Layer 2 of a small transformer language model trained on English Wikipedia (11 layers, counted from 0, width 128).
A neuron's activation on a vector x is GELU(weights . x + bias), where the dot is the dot product.
The model reads these tokens: "ow" " real" "ms" "," " which" " are" " dis" "play" "ed" " on" " the" " television" " and" " the" " dis" "play" " on" " the" " W"

The vector x that enters this layer's MLP at each token. A number n stands for (n - 500) times 0.0094.
0 "ow": 457 529 447 496 527 512 472 436 482 596 544 771 488 524 400 401 505 501 707 409 527 541 289 462 562 527 640 560 451 286 430 492 524 569 407 618 591 638 559 417 682 389 248 424 559 401 476 273 713 620 546 384 312 410 492 477 689 545 374 319 464 394 554 699 476 504 468 566 393 792 430 483 455 537 795 687 509 368 573 426 376 588 499 380 360 423 492 675 318 362 500 533 469 580 706 451 576 488 550 662 576 452 438 553 683 437 462 618 553 450 526 585 411 323 843 446 658 482 578 562 478 534 410 296 431 220 569 408
1 " real": 548 660 526 267 536 703 432 595 593 268 697 487 160 676 747 399 621 573 621 435 513 404 518 461 445 575 399 546 500 432 686 412 336 524 575 471 409 629 522 245 661 575 331 468 446 110 531 559 553 556 408 400 484 440 595 566 628 489 800 444 503 599 541 293 611 451 433 492 491 673 479 463 487 727 519 483 581 757 404 477 617 583 413 379 446 356 512 661 340 483 442 520 452 466 535 382 504 337 395 366 458 369 468 522 551 567 480 658 412 441 511 441 330 372 582 532 447 412 387 603 491 453 539 617 692 515 419 710
2 "ms": 471 633 594 515 513 582 700 628 230 375 478 487 285 591 518 400 362 597 581 383 537 480 302 402 363 488 674 417 408 502 496 560 447 522 515 312 535 819 439 363 410 563 357 462 659 555 603 617 684 469 468 492 423 443 691 472 592 367 633 400 474 639 678 441 403 671 409 342 488 837 488 291 480 331 382 541 477 450 551 383 498 531 510 694 590 541 487 595 328 468 656 367 649 587 657 388 534 503 413 619 480 341 629 524 667 294 406 472 452 528 485 463 697 418 620 526 389 408 478 714 244 553 634 411 442 395 496 590
3 ",": 337 394 424 376 612 303 522 443 420 534 626 457 451 474 548 541 385 493 569 548 435 354 233 619 485 464 626 628 391 538 765 270 493 556 563 579 394 922 462 446 497 481 454 595 576 403 652 537 491 464 399 505 546 361 428 590 709 408 503 313 413 566 618 551 640 570 547 664 551 615 471 428 489 421 520 550 596 514 454 369 521 665 353 495 587 220 492 682 554 515 735 399 466 626 409 388 667 459 430 505 581 444 550 660 520 465 585 673 530 622 293 505 463 463 338 478 463 355 439 633 369 489 604 448 491 256 389 474
4 " which": 551 395 372 411 559 343 509 617 333 462 695 506 532 426 474 431 438 560 599 442 500 577 256 431 455 553 497 692 370 520 660 366 505 519 610 529 312 825 346 136 400 659 360 569 490 334 656 501 692 513 433 518 382 395 569 543 544 678 591 381 535 470 857 591 425 526 394 612 587 528 488 530 597 380 350 624 600 483 514 484 634 730 401 437 373 464 689 477 459 436 637 387 578 484 464 366 591 351 430 644 440 512 573 536 486 510 450 498 648 573 463 476 194 397 411 433 526 328 565 721 367 571 461 498 650 503 328 548
5 " are": 295 588 536 497 534 486 491 480 390 448 647 430 194 492 504 489 459 606 500 373 531 404 172 575 409 669 485 603 456 354 431 318 369 553 531 437 610 788 376 436 460 593 366 588 717 479 550 515 631 641 539 363 637 505 500 353 739 720 493 632 444 606 652 561 457 538 371 353 576 717 415 436 362 543 286 559 735 568 522 418 594 529 292 627 571 435 515 491 421 497 583 410 624 608 462 337 280 436 405 590 590 547 652 575 416 335 624 527 509 524 368 432 458 490 456 506 479 482 484 718 410 378 442 593 479 499 452 591
6 " dis": 520 426 607 442 558 542 407 454 391 591 315 629 418 742 389 474 526 735 570 309 378 366 536 652 416 489 533 610 506 263 581 361 443 409 441 462 524 615 380 593 592 561 314 506 543 466 475 518 640 465 462 636 689 603 589 807 528 320 570 507 426 573 784 398 425 973 484 464 425 716 271 604 505 638 446 462 638 667 522 566 548 483 411 399 529 382 661 364 484 608 439 512 298 538 503 508 530 678 385 379 429 435 433 469 328 587 415 463 520 572 482 337 466 522 630 549 495 459 181 429 470 506 624 472 485 550 281 407
7 "play": 415 552 543 524 564 723 522 620 346 423 533 464 353 450 582 511 394 557 428 334 534 358 329 424 662 379 433 588 617 355 694 608 464 708 545 476 472 704 467 439 688 487 256 512 592 157 673 364 489 494 630 512 379 427 697 626 684 453 513 396 563 761 515 330 475 383 501 425 250 755 460 559 489 500 382 552 400 421 687 386 535 639 413 595 632 678 555 579 259 342 592 564 677 457 462 451 634 561 381 484 527 501 516 452 620 349 532 397 426 486 529 614 449 369 493 295 474 382 529 489 519 565 417 474 515 658 506 352
8 "ed": 490 552 468 424 497 581 496 569 498 415 516 617 433 219 596 437 291 434 635 318 423 467 266 459 507 352 581 550 533 444 542 447 523 582 492 364 584 628 428 489 528 359 421 697 710 478 545 437 697 533 484 568 452 530 502 393 654 374 642 466 480 640 628 375 547 520 561 718 400 733 454 484 491 402 397 391 563 417 393 380 534 621 369 556 411 540 442 810 340 586 736 616 523 745 224 513 389 534 513 402 500 233 498 632 399 376 403 562 543 347 532 628 250 495 699 631 512 464 667 605 339 475 485 495 574 245 594 558
9 " on": 451 626 477 473 422 329 655 538 393 391 432 450 532 591 638 554 378 338 611 577 415 414 281 542 443 624 565 645 468 440 773 502 472 581 593 459 371 569 425 275 595 737 264 674 559 411 460 521 546 516 567 706 362 647 588 651 549 605 614 370 363 556 641 563 451 478 499 721 477 654 469 358 37 397 521 511 618 600 677 514 516 441 306 533 384 494 467 497 383 607 584 688 536 441 412 454 351 575 417 522 605 570 495 570 337 363 390 708 601 404 516 461 430 391 486 412 465 456 333 558 410 563 445 509 551 463 499 422
10 " the": 520 483 495 530 528 586 604 459 589 340 719 366 435 703 549 446 521 437 501 415 482 365 143 448 363 601 370 602 437 499 965 378 501 484 543 504 434 702 468 273 456 590 396 526 383 391 398 600 603 461 467 556 343 506 503 546 532 577 442 558 461 679 708 664 571 504 523 628 426 628 423 500 547 517 349 461 721 448 474 234 588 450 312 503 507 411 582 625 559 508 594 626 385 489 429 402 414 393 504 548 534 413 615 522 422 383 443 691 454 453 462 556 300 464 559 430 561 389 459 610 723 561 505 546 331 472 456 490
11 " television": 562 379 327 362 755 519 468 509 384 469 568 536 346 505 680 409 636 538 495 345 435 534 326 537 491 687 586 438 720 499 557 656 566 565 509 449 479 700 400 558 484 361 504 343 498 184 569 748 594 550 564 667 439 533 660 460 629 583 411 489 454 607 475 444 402 586 419 603 429 758 416 613 438 733 596 734 521 408 354 267 583 452 366 396 342 560 485 476 404 193 590 605 604 485 310 525 518 567 279 582 558 509 487 539 582 546 380 551 606 458 582 438 482 524 349 510 548 335 501 424 431 552 519 420 436 485 617 323
12 " and": 451 367 370 325 511 527 652 612 413 468 525 583 421 545 462 579 411 382 658 645 424 360 236 723 487 510 477 539 508 453 500 310 309 604 591 479 371 781 299 282 414 461 316 626 433 437 522 512 607 490 526 546 465 436 513 571 570 731 368 492 442 513 740 529 587 547 449 587 453 714 346 587 393 342 560 558 597 588 482 382 477 602 300 671 320 327 492 554 574 351 619 579 424 618 447 459 654 512 483 543 619 551 572 534 503 450 524 647 670 517 239 588 191 558 357 398 628 461 355 639 485 542 504 518 561 383 620 626
13 " the": 535 474 444 493 576 580 605 472 536 308 680 357 411 753 579 447 570 428 525 458 497 318 157 492 364 595 390 576 439 519 927 396 526 441 519 534 391 667 469 229 425 570 387 504 389 420 386 618 562 462 489 517 404 558 512 539 568 587 422 577 482 663 711 704 565 540 541 621 396 628 394 500 541 552 380 510 728 389 433 245 586 456 330 478 425 389 607 617 564 485 594 675 368 473 438 387 407 398 498 539 558 425 587 536 448 409 447 681 472 465 550 570 315 476 521 453 639 392 423 626 722 511 457 508 345 460 469 475
14 " dis": 512 394 587 426 572 556 414 470 383 569 305 609 405 766 395 473 564 729 604 337 384 353 555 661 400 478 547 574 532 274 561 362 483 379 441 496 522 605 388 585 588 558 325 502 552 494 478 509 619 488 435 626 726 642 613 790 543 328 573 510 451 569 780 417 428 975 498 445 397 696 260 592 525 655 446 499 631 624 500 564 535 462 412 396 487 374 670 351 485 591 433 522 288 526 501 500 533 686 371 364 455 469 418 457 347 576 427 446 530 573 523 343 493 522 620 529 530 472 160 434 475 489 587 464 496 542 316 379
15 "play": 422 531 529 500 596 722 527 627 321 425 522 460 337 475 600 514 418 545 443 349 547 335 345 444 662 383 437 572 642 357 666 625 462 700 531 499 450 701 477 444 664 471 257 494 586 180 669 367 470 496 646 494 401 470 717 628 707 460 479 398 547 761 516 345 468 399 506 420 216 757 444 547 477 523 397 578 392 404 652 383 521 642 422 584 590 675 575 570 259 321 594 578 675 450 464 450 634 561 369 483 560 505 498 458 629 351 527 393 423 496 578 619 465 373 466 299 505 377 532 519 521 551 406 448 516 654 521 341
16 " on": 454 603 438 436 477 343 661 568 363 365 400 425 500 637 671 543 422 329 645 618 430 389 315 570 454 626 575 613 497 462 725 530 480 560 577 493 346 546 403 263 567 717 255 650 562 424 456 521 508 517 569 664 424 704 601 666 599 608 592 380 382 551 646 575 444 505 515 712 439 642 449 361 26 439 538 538 606 549 639 503 513 445 319 514 300 485 497 485 365 579 582 721 513 429 430 435 353 562 401 501 644 571 464 578 368 381 400 704 608 413 611 482 468 400 451 430 517 460 312 573 405 533 407 474 565 459 517 402
17 " the": 531 464 462 507 569 590 607 473 552 315 685 360 418 746 577 445 560 428 527 457 491 321 170 483 369 599 382 578 449 520 937 396 521 448 519 537 394 679 463 240 428 576 384 507 387 418 386 617 565 458 481 526 396 557 505 547 559 584 420 574 472 671 710 693 567 527 539 619 401 629 397 498 540 547 374 494 730 395 432 235 587 456 326 479 441 392 601 621 564 487 589 667 368 473 433 391 405 394 498 536 556 416 592 538 443 406 447 688 464 459 540 573 308 473 527 454 624 391 428 623 720 525 470 514 344 460 469 468
18 " W": 496 355 435 294 517 307 185 539 529 415 425 695 436 557 575 501 412 379 493 751 534 339 187 460 469 586 447 548 316 319 684 602 580 592 616 750 505 725 476 683 433 483 480 325 613 334 540 411 593 495 664 474 636 610 582 550 749 515 497 401 333 560 464 653 533 725 571 424 580 681 472 459 385 410 593 626 382 383 323 199 479 372 448 450 449 545 564 475 418 559 455 465 279 449 684 447 546 631 447 575 540 495 512 545 642 482 557 514 437 431 726 517 220 496 561 597 529 582 492 575 506 453 390 476 604 526 563 472

Each question shows the input weights of one neuron of the MLP. A number n stands for (n - 500) times 0.00091.

n306 (bias -0.302): 516 452 459 673 415 388 371 369 478 613 492 706 390 485 453 678 512 510 428 444 531 603 609 461 617 456 547 568 484 286 558 537 470 327 571 569 632 503 511 322 529 486 589 402 500 402 647 423 328 452 472 567 383 549 458 509 607 548 549 577 508 467 530 409 430 374 433 523 426 465 513 593 689 442 431 453 344 798 558 503 480 540 564 537 626 713 429 400 440 464 551 456 641 380 368 388 483 537 534 614 428 494 426 358 558 435 567 526 407 531 441 321 571 305 600 516 531 564 570 469 361 682 657 389 451 580 303 595
On which token does it fire most? 7 "play"

n365 (bias 0.073): 422 497 440 485 389 573 441 469 755 458 555 552 403 540 476 329 413 388 608 485 740 519 403 418 688 639 515 472 625 527 389 509 296 443 467 550 424 453 364 411 714 608 369 663 582 345 532 591 534 551 468 356 521 610 612 437 423 510 386 359 431 484 493 602 383 405 563 433 388 485 671 620 488 479 517 519 468 493 438 714 497 265 361 440 447 726 363 575 352 564 764 342 519 463 518 542 442 555 484 281 500 402 553 461 603 581 325 324 374 603 361 487 442 512 405 576 500 490 506 480 528 528 603 443 425 536 668 621
On which token does it fire most? 1 " real"

n200 (bias 0.063): 685 325 324 584 442 404 493 508 330 405 409 446 542 507 397 411 564 378 356 623 712 323 643 678 347 535 414 463 241 592 435 404 639 774 454 264 403 520 511 635 591 242 752 624 437 500 318 405 504 315 658 633 599 314 410 426 507 444 609 573 378 466 553 366 403 542 361 479 529 475 780 612 428 536 318 449 503 535 568 262 458 279 356 626 484 557 471 391 338 568 527 634 526 576 311 765 404 393 430 347 537 452 531 584 680 595 743 500 500 716 317 643 514 645 510 412 563 536 523 453 488 522 419 528 510 610 547 541
On which token does it fire most? 12 " and"

n305 (bias -0.101): 558 457 536 340 503 468 537 632 633 539 624 459 450 653 469 406 542 719 459 807 492 713 521 774 429 355 552 274 570 507 452 608 537 333 574 543 545 469 692 652 408 373 766 723 384 578 358 473 654 464 514 587 511 699 375 319 532 691 525 333 651 568 554 449 544 493 342 551 235 493 517 486 437 439 376 342 548 248 412 588 560 558 292 606 567 599 585 279 486 519 602 606 421 255 309 413 421 670 481 457 538 511 607 411 398 315 512 548 540 562 225 546 733 559 277 378 479 552 561 641 517 467 476 254 514 393 566 410
On which token does it fire most? 12 " and"

n91 (bias -0.477): 486 374 682 470 471 742 523 479 631 522 640 625 512 420 402 357 719 478 438 680 524 596 642 522 583 564 376 500 504 582 600 590 473 552 329 410 461 331 541 387 323 504 657 434 441 250 224 460 339 654 297 451 855 277 484 665 585 378 752 349 448 397 284 255 683 382 478 341 558 609 617 366 664 606 465 481 568 430 680 360 375 542 542 407 452 483 307 697 496 755 504 626 465 339 500 681 477 515 493 480 492 402 399 476 297 334 562 739 682 361 397 504 448 504 454 559 585 626 602 196 249 427 644 496 614 646 643 401
On which token does it fire most? 1 " real"

n336 (bias 0.026): 375 648 496 342 380 507 503 310 378 373 522 555 576 362 651 711 406 473 386 607 486 568 584 313 599 485 573 419 485 392 362 378 378 423 520 441 305 532 691 447 798 558 511 635 419 539 484 562 721 391 592 702 395 500 400 403 460 631 519 601 720 429 597 631 576 351 633 483 403 500 459 537 635 418 541 659 426 704 608 713 440 449 603 262 602 500 441 371 446 626 388 328 528 400 395 667 497 432 433 471 439 384 578 511 278 416 627 591 383 474 283 665 399 470 602 634 665 462 605 337 629 747 485 513 420 530 410 709
On which two tokens does it fire most, strongest first? 1 " real", 9 " on"

n149 (bias -0.020): 369 456 456 735 549 390 455 663 647 301 520 535 523 489 465 496 442 340 665 493 547 391 543 574 366 493 457 515 440 358 496 306 489 460 522 309 523 427 565 661 511 570 402 596 645 546 532 437 482 383 687 721 536 533 635 584 461 500 80 383 228 573 336 500 722 622 504 633 418 573 490 579 171 669 412 545 340 348 531 554 710 522 645 626 636 529 313 496 478 310 476 437 489 753 434 408 416 412 645 429 535 610 514 504 670 605 464 500 434 524 354 504 558 326 531 490 288 398 596 672 483 627 644 674 295 624 129 725
On which token does it fire most? 5 " are"

n213 (bias -0.198): 486 508 470 458 526 515 372 684 417 650 406 350 474 463 585 488 691 507 374 547 555 364 568 541 436 418 559 610 712 506 481 646 412 629 524 609 459 515 482 442 441 381 366 423 281 649 447 595 590 527 521 442 570 552 462 617 467 376 445 356 530 583 608 497 432 616 467 310 328 488 351 539 420 482 675 596 535 533 464 710 545 778 512 431 274 571 459 690 328 394 497 608 455 264 485 580 744 439 618 340 561 468 450 533 548 375 473 442 638 397 580 455 627 604 491 323 460 510 591 314 468 491 530 581 454 682 531 490
On which two tokens does it fire most, strongest first? 15 "play", 7 "play"

n122 (bias -0.313): 468 410 355 503 366 497 453 612 637 384 583 408 530 604 478 463 418 526 497 710 436 424 703 489 683 574 386 403 571 588 657 666 421 523 407 565 398 527 656 628 386 473 442 558 515 485 544 607 546 551 613 486 483 471 377 478 590 512 214 585 475 440 369 410 529 531 506 474 567 503 390 540 486 549 516 383 544 713 573 597 522 523 488 469 725 436 471 400 302 482 538 515 509 663 471 369 514 319 521 349 434 467 492 571 515 697 585 548 555 456 490 318 594 333 500 553 557 394 642 625 276 605 353 443 530 739 468 513
On which token does it fire most, and how strongly? 1 " real", at about 0.72

n8 (bias -0.273): 619 282 367 480 591 546 456 362 366 582 526 533 637 421 661 592 579 342 351 699 479 512 422 456 533 621 475 598 550 537 488 509 476 443 559 716 581 475 591 500 427 484 494 361 536 610 525 635 683 525 489 468 463 471 428 475 374 377 314 465 466 298 549 404 465 436 494 361 474 371 473 576 422 477 524 518 514 660 232 470 419 388 596 492 453 495 456 509 520 451 470 483 575 304 609 562 644 543 430 463 482 533 409 534 573 535 532 363 465 435 680 448 708 430 451 416 659 744 446 516 503 632 563 296 595 731 570 562
On which token does it fire most? 18 " W"

n275 (bias -0.112): 616 474 423 289 577 486 504 289 515 631 446 556 526 532 574 430 467 665 433 539 641 600 438 578 335 519 701 424 587 590 532 570 644 382 490 439 496 694 469 777 176 366 556 704 427 475 369 594 594 519 517 433 208 391 213 293 264 635 440 486 668 599 492 553 489 521 377 588 694 581 454 555 676 339 451 336 457 500 712 504 507 574 578 573 541 644 353 493 642 567 682 500 602 589 619 480 419 633 412 508 496 544 547 586 703 673 427 504 422 656 304 396 465 520 556 490 219 606 602 508 621 321 435 413 341 448 468 408
On which token does it fire most? 2 "ms"

n147 (bias -0.035): 617 434 840 493 452 489 504 472 608 444 429 768 511 640 418 507 624 447 623 439 704 474 798 462 652 589 635 551 558 528 587 301 339 423 287 627 563 595 683 375 366 402 492 466 603 397 367 534 548 304 548 629 479 389 448 570 604 526 464 555 323 530 512 680 450 413 531 568 318 400 433 451 534 443 381 399 331 613 545 492 431 457 622 693 648 519 507 449 380 538 681 421 522 569 532 431 599 507 542 508 772 349 285 435 541 478 426 401 221 273 305 429 489 317 557 552 424 532 660 403 614 893 577 686 433 320 496 468
On which token does it fire most, and how strongly? 0 "ow", at about 1.3

n225 (bias -0.077): 485 470 615 539 472 635 483 467 397 429 556 556 562 351 481 379 590 425 598 563 465 254 307 506 681 465 589 493 479 481 357 605 554 348 381 489 562 366 539 340 547 422 482 567 418 646 478 602 636 417 491 401 240 733 435 525 430 503 392 544 407 397 451 533 722 526 372 559 701 661 479 332 354 389 658 307 565 411 716 424 599 549 411 477 743 415 490 698 296 555 543 613 541 413 408 586 575 382 577 521 672 476 491 504 407 268 641 675 417 383 384 604 513 656 469 605 442 617 580 432 466 292 703 626 624 650 453 515
On which token does it fire most, and how strongly? 8 "ed", at about 2.2

n344 (bias -0.248): 454 433 408 476 523 514 436 256 741 565 594 507 309 588 574 476 379 560 373 521 434 529 348 457 304 453 571 625 695 545 652 701 507 503 476 308 460 649 617 506 599 543 329 584 482 665 550 585 547 236 396 479 483 364 566 561 364 637 327 582 595 780 357 486 489 395 585 584 493 476 464 432 497 549 568 507 533 852 714 607 534 580 504 558 359 364 567 379 407 350 592 247 594 451 399 540 271 462 556 321 296 360 553 403 456 486 485 604 336 722 385 386 614 480 640 497 238 523 552 322 691 546 602 647 622 676 287 543
On which token does it fire most, and how strongly? 1 " real", at about 2

n180 (bias -0.321): 515 428 510 271 553 444 617 500 423 396 405 415 628 487 366 580 660 507 583 421 727 326 569 464 384 519 536 449 597 589 290 500 567 396 509 567 474 435 567 465 456 423 523 413 603 635 464 374 254 480 607 400 469 590 659 432 660 558 507 573 624 487 525 610 484 627 455 447 570 382 671 634 790 565 641 683 450 534 464 664 524 729 606 601 289 508 516 348 570 598 561 738 564 349 614 741 497 571 453 497 594 548 405 599 353 309 367 414 618 493 535 471 478 464 555 580 544 424 413 379 493 500 433 573 421 583 478 352
On which token does it fire most? 14 " dis"

n343 (bias -0.247): 436 518 282 638 537 585 430 540 398 599 603 380 369 543 698 510 641 370 450 738 676 417 485 519 568 529 497 544 493 703 586 649 530 606 628 348 643 373 375 623 467 450 409 525 331 540 422 556 619 626 415 379 713 435 360 208 510 304 352 543 532 446 351 325 332 535 643 337 483 393 448 750 456 467 485 503 599 546 517 617 513 526 602 577 492 535 434 407 407 565 359 563 575 441 555 426 487 383 494 441 466 375 500 315 517 540 600 348 477 447 574 524 639 620 384 381 811 544 348 589 347 616 447 539 386 675 453 282
On which token does it fire most? 15 "play"

n347 (bias -0.080): 443 329 384 470 564 630 460 449 490 634 516 440 321 589 491 545 612 351 396 325 609 433 432 649 415 478 661 600 585 527 574 497 652 640 545 526 541 589 312 445 568 765 312 424 528 506 442 826 541 547 608 381 473 479 471 616 341 516 613 345 479 630 521 457 494 603 630 327 429 346 642 491 477 430 433 525 532 513 413 522 453 606 482 661 580 573 435 506 383 302 469 463 450 764 494 555 440 455 726 490 484 519 544 426 414 460 657 476 604 339 586 404 485 500 568 558 479 402 613 279 396 540 513 452 463 563 543 586
On which token does it fire most? 2 "ms"

n132 (bias -0.438): 333 613 609 587 486 655 617 331 768 387 480 538 641 436 404 511 406 737 599 451 621 570 426 173 542 635 364 796 528 745 313 618 663 485 721 416 542 634 347 468 436 644 476 464 186 412 663 409 545 215 347 552 445 426 318 565 269 723 525 458 633 392 331 500 425 500 493 785 768 474 535 496 486 493 432 275 388 428 574 637 356 378 336 587 538 457 436 481 671 422 497 444 362 590 533 749 404 655 550 460 442 454 588 524 566 542 504 586 533 464 559 543 386 636 476 659 439 277 562 460 538 466 532 587 465 515 677 357
On which token does it fire most, and how strongly? 10 " the", at about 0.17

n327 (bias 0.052): 497 753 243 591 544 748 372 360 550 484 515 572 650 363 694 553 458 526 481 614 574 577 239 475 469 550 548 395 693 497 470 332 524 611 506 504 490 569 539 523 654 528 429 554 288 674 659 694 556 402 583 374 405 612 455 240 329 449 478 503 555 421 462 433 510 532 519 381 352 437 540 536 494 513 427 406 550 630 325 608 494 540 307 516 607 485 352 385 438 472 475 497 314 688 780 541 490 579 681 270 251 602 570 479 365 527 682 522 586 511 560 573 510 487 441 500 640 662 321 403 367 524 371 454 594 582 598 335
On which token does it fire most? 12 " and"

n60 (bias -0.159): 548 513 507 427 500 364 604 470 386 387 294 714 643 404 409 581 296 705 435 397 586 421 440 386 655 436 342 340 566 647 500 750 396 553 340 493 588 500 450 517 428 316 554 379 602 412 669 420 314 410 614 473 305 432 479 726 477 669 531 639 483 489 492 569 462 299 497 690 711 476 608 450 542 497 450 545 596 408 726 636 813 581 380 560 727 518 441 559 497 639 707 493 648 466 470 457 510 503 445 569 436 647 305 634 621 611 366 643 507 449 427 482 356 677 424 540 480 489 434 331 449 552 356 604 414 352 476 527
On which three tokens does it fire most, strongest first? 7 "play", 15 "play", 4 " which"

n294 (bias 0.135): 443 483 474 417 514 440 552 440 549 675 656 500 685 564 666 368 500 366 581 531 551 592 564 543 544 575 304 537 497 577 482 497 435 500 734 634 594 497 649 598 619 425 642 628 469 593 367 574 636 703 622 442 601 509 424 503 368 303 421 627 356 390 517 558 515 641 541 564 562 289 494 470 494 488 427 362 420 576 538 305 670 277 515 402 437 492 451 358 417 456 483 479 513 372 488 459 614 591 546 426 601 438 278 419 490 639 444 627 539 275 641 433 404 453 421 387 361 345 483 480 524 438 562 417 651 548 651 377
On which token does it fire most? 18 " W"

n118 (bias -0.125): 381 417 383 457 489 425 438 702 512 526 369 451 543 433 556 261 610 296 406 497 576 680 812 467 497 601 472 524 541 634 520 658 408 452 412 553 677 580 264 510 447 610 500 497 736 580 611 478 398 535 447 445 583 517 458 500 604 560 451 568 430 458 292 550 363 674 570 315 397 491 454 491 464 483 615 541 566 607 457 677 511 330 520 418 353 477 524 571 509 488 400 503 530 465 483 559 621 578 347 534 533 345 475 445 409 600 627 369 369 609 507 555 374 567 535 516 551 436 438 509 457 459 572 406 336 454 344 601
On which three tokens does it fire most, strongest first? 14 " dis", 6 " dis", 18 " W"

n231 (bias 0.013): 602 453 474 527 490 608 382 248 471 697 506 551 493 435 598 561 446 512 448 486 572 360 368 438 458 709 585 309 731 808 555 365 705 343 473 419 489 419 387 500 469 413 518 500 307 581 458 464 653 366 507 320 359 422 486 407 351 630 550 503 526 419 624 582 599 523 563 565 376 537 693 483 382 331 544 589 352 563 486 575 615 507 760 333 453 608 707 465 473 514 481 572 570 356 426 508 497 480 561 417 550 584 435 330 386 379 481 613 466 859 249 647 644 438 487 602 376 190 358 404 535 635 478 707 516 540 500 435
On which token does it fire most? 10 " the"

n34 (bias -0.394): 509 383 372 460 621 440 455 486 350 690 348 491 453 353 579 582 447 569 542 689 533 513 600 555 497 395 558 296 572 537 567 601 516 447 612 387 540 482 419 551 506 482 345 564 356 546 737 635 527 448 436 519 494 595 490 369 565 726 400 646 660 550 341 503 395 485 602 567 390 459 627 550 463 415 357 538 512 641 570 413 426 500 615 565 409 562 403 413 525 510 363 417 687 695 333 468 412 535 486 514 467 673 279 537 799 597 576 318 519 421 601 687 691 399 556 590 627 574 624 466 413 529 304 671 512 487 255 600
On which token does it fire most, and how strongly? 11 " television", at about 0.23

n166 (bias -0.315): 370 490 632 691 453 652 529 335 821 632 407 563 653 389 728 363 384 561 409 507 466 407 400 493 448 437 312 660 622 455 371 486 399 479 611 692 253 577 535 639 310 601 557 486 441 307 334 526 616 519 425 635 423 557 415 450 373 680 376 373 314 600 496 325 507 593 521 461 550 539 668 413 534 556 242 357 477 315 541 608 558 627 586 608 410 566 435 561 521 660 537 482 467 525 310 661 387 330 687 428 385 474 250 462 363 634 539 622 507 401 218 548 546 705 599 678 471 539 497 258 630 468 661 556 473 454 529 448
On which two tokens does it fire most, strongest first? 8 "ed", 10 " the"

n49 (bias -0.086): 473 607 404 471 423 238 526 464 374 462 497 610 558 588 453 626 589 733 302 513 408 493 546 590 480 494 606 374 378 452 536 477 185 535 326 409 453 380 341 262 546 515 407 403 537 410 655 459 622 514 680 487 372 484 338 489 550 503 573 503 450 270 330 700 474 402 541 626 668 529 509 630 519 490 374 434 374 637 541 500 431 703 487 605 545 517 431 467 522 663 412 431 507 546 355 242 397 422 532 386 324 493 472 524 704 553 496 385 474 486 699 432 487 569 624 746 690 500 485 574 637 437 500 462 479 663 431 672
On which token does it fire most? 4 " which"

n280 (bias -0.478): 513 405 688 537 493 616 472 599 411 490 404 245 605 452 457 476 594 304 454 434 565 420 544 507 536 485 404 419 700 625 549 531 419 295 332 596 625 621 476 362 618 601 675 533 731 585 434 383 475 402 345 321 663 675 371 709 570 422 372 381 654 543 449 649 769 420 550 407 437 394 510 537 437 398 611 472 581 384 449 380 427 271 555 473 445 579 472 563 517 489 355 396 475 517 408 316 517 291 457 683 665 429 582 657 525 416 278 458 600 530 644 352 639 566 571 368 480 416 653 619 563 748 671 196 510 622 472 562
On which three tokens does it fire most, strongest first? 17 " the", 13 " the", 10 " the"

n50 (bias -0.125): 292 524 636 490 540 487 320 449 669 446 456 598 445 536 698 308 720 608 410 480 631 624 412 597 646 462 443 490 496 329 510 409 403 490 519 673 629 531 455 486 407 633 538 607 564 503 428 594 619 428 513 618 487 448 275 454 424 473 471 594 411 415 593 434 562 408 697 350 493 425 558 423 264 409 572 427 753 564 607 576 503 617 398 433 492 341 493 540 471 507 377 602 605 454 448 455 429 546 503 608 418 359 444 691 688 593 647 232 507 338 470 651 681 323 616 739 281 558 567 401 549 563 365 474 525 387 351 337
On which three tokens does it fire most, strongest first? 5 " are", 0 "ow", 1 " real"

n199 (bias -0.181): 559 590 538 429 356 554 313 325 541 531 543 628 543 325 555 384 433 554 455 462 543 567 671 382 566 590 381 500 561 410 589 437 542 450 704 490 562 548 674 532 455 512 638 534 333 497 545 483 592 410 606 674 634 371 388 627 601 615 525 594 395 579 381 280 506 503 512 519 410 547 591 537 576 563 360 465 455 634 597 597 512 475 592 550 576 567 426 262 500 497 497 545 556 564 447 629 443 538 503 497 540 497 413 480 275 884 431 559 291 473 260 626 463 592 568 506 519 398 479 226 543 490 794 478 354 488 253 332
On which token does it fire most? 6 " dis"

n255 (bias 0.003): 746 494 645 428 640 510 657 620 511 500 509 425 220 577 252 285 485 639 310 504 574 500 533 296 544 603 314 521 519 472 426 604 596 514 479 534 747 377 524 557 408 295 426 332 507 500 497 522 470 354 651 503 324 395 544 538 476 551 484 618 524 282 408 475 605 493 480 315 685 590 480 353 389 469 571 405 437 382 378 776 649 737 514 394 596 602 383 322 462 493 369 504 525 429 875 440 476 605 641 698 464 597 397 467 405 532 397 531 703 594 575 390 345 561 634 551 504 543 425 704 424 447 356 452 530 545 422 421
On which token does it fire most? 0 "ow"

n208 (bias -0.296): 463 387 606 427 630 449 471 588 607 589 536 415 560 529 352 418 491 536 372 604 413 719 714 702 414 477 522 535 552 427 379 494 462 486 500 454 571 519 615 502 414 657 412 503 347 585 402 606 559 525 456 546 722 551 530 453 566 488 609 442 550 447 403 322 540 663 685 497 387 406 383 467 456 701 303 440 492 571 272 566 530 523 466 483 438 631 474 292 444 443 449 463 426 517 460 409 401 551 536 184 417 547 443 458 512 573 475 333 526 638 500 431 483 560 521 399 567 522 471 571 526 309 670 517 559 539 526 436
On which token does it fire most, and how strongly? 14 " dis", at about 3.2

n109 (bias -0.352): 440 576 437 563 806 504 533 437 616 546 529 416 658 536 555 336 568 374 589 659 372 526 676 390 474 490 320 335 604 440 522 372 544 602 577 457 351 388 683 582 334 551 458 483 448 721 538 664 339 253 373 590 493 575 563 523 326 530 266 705 434 489 255 464 543 590 451 393 369 514 400 570 613 472 724 297 571 523 466 315 358 432 446 616 303 589 660 573 518 425 591 507 656 486 479 528 315 429 618 378 679 338 462 443 500 547 649 587 661 500 634 575 595 307 650 582 496 218 563 876 435 427 736 409 527 694 424 403
On which token does it fire most? 17 " the"

n46 (bias 0.002): 664 445 530 441 474 456 650 691 373 454 480 487 601 555 539 416 474 481 516 475 408 558 631 581 483 532 513 472 618 449 384 709 310 395 407 476 633 373 476 395 588 280 593 400 602 449 510 578 390 605 542 544 554 653 483 539 386 288 562 545 492 534 403 710 626 553 585 432 433 481 375 578 445 598 429 555 412 441 382 630 418 427 473 575 381 423 331 347 438 595 433 489 627 409 310 537 495 402 493 596 486 489 664 424 514 478 557 452 596 373 553 342 495 429 449 488 522 515 429 441 463 553 488 492 683 500 489 398
On which token does it fire most? 11 " television"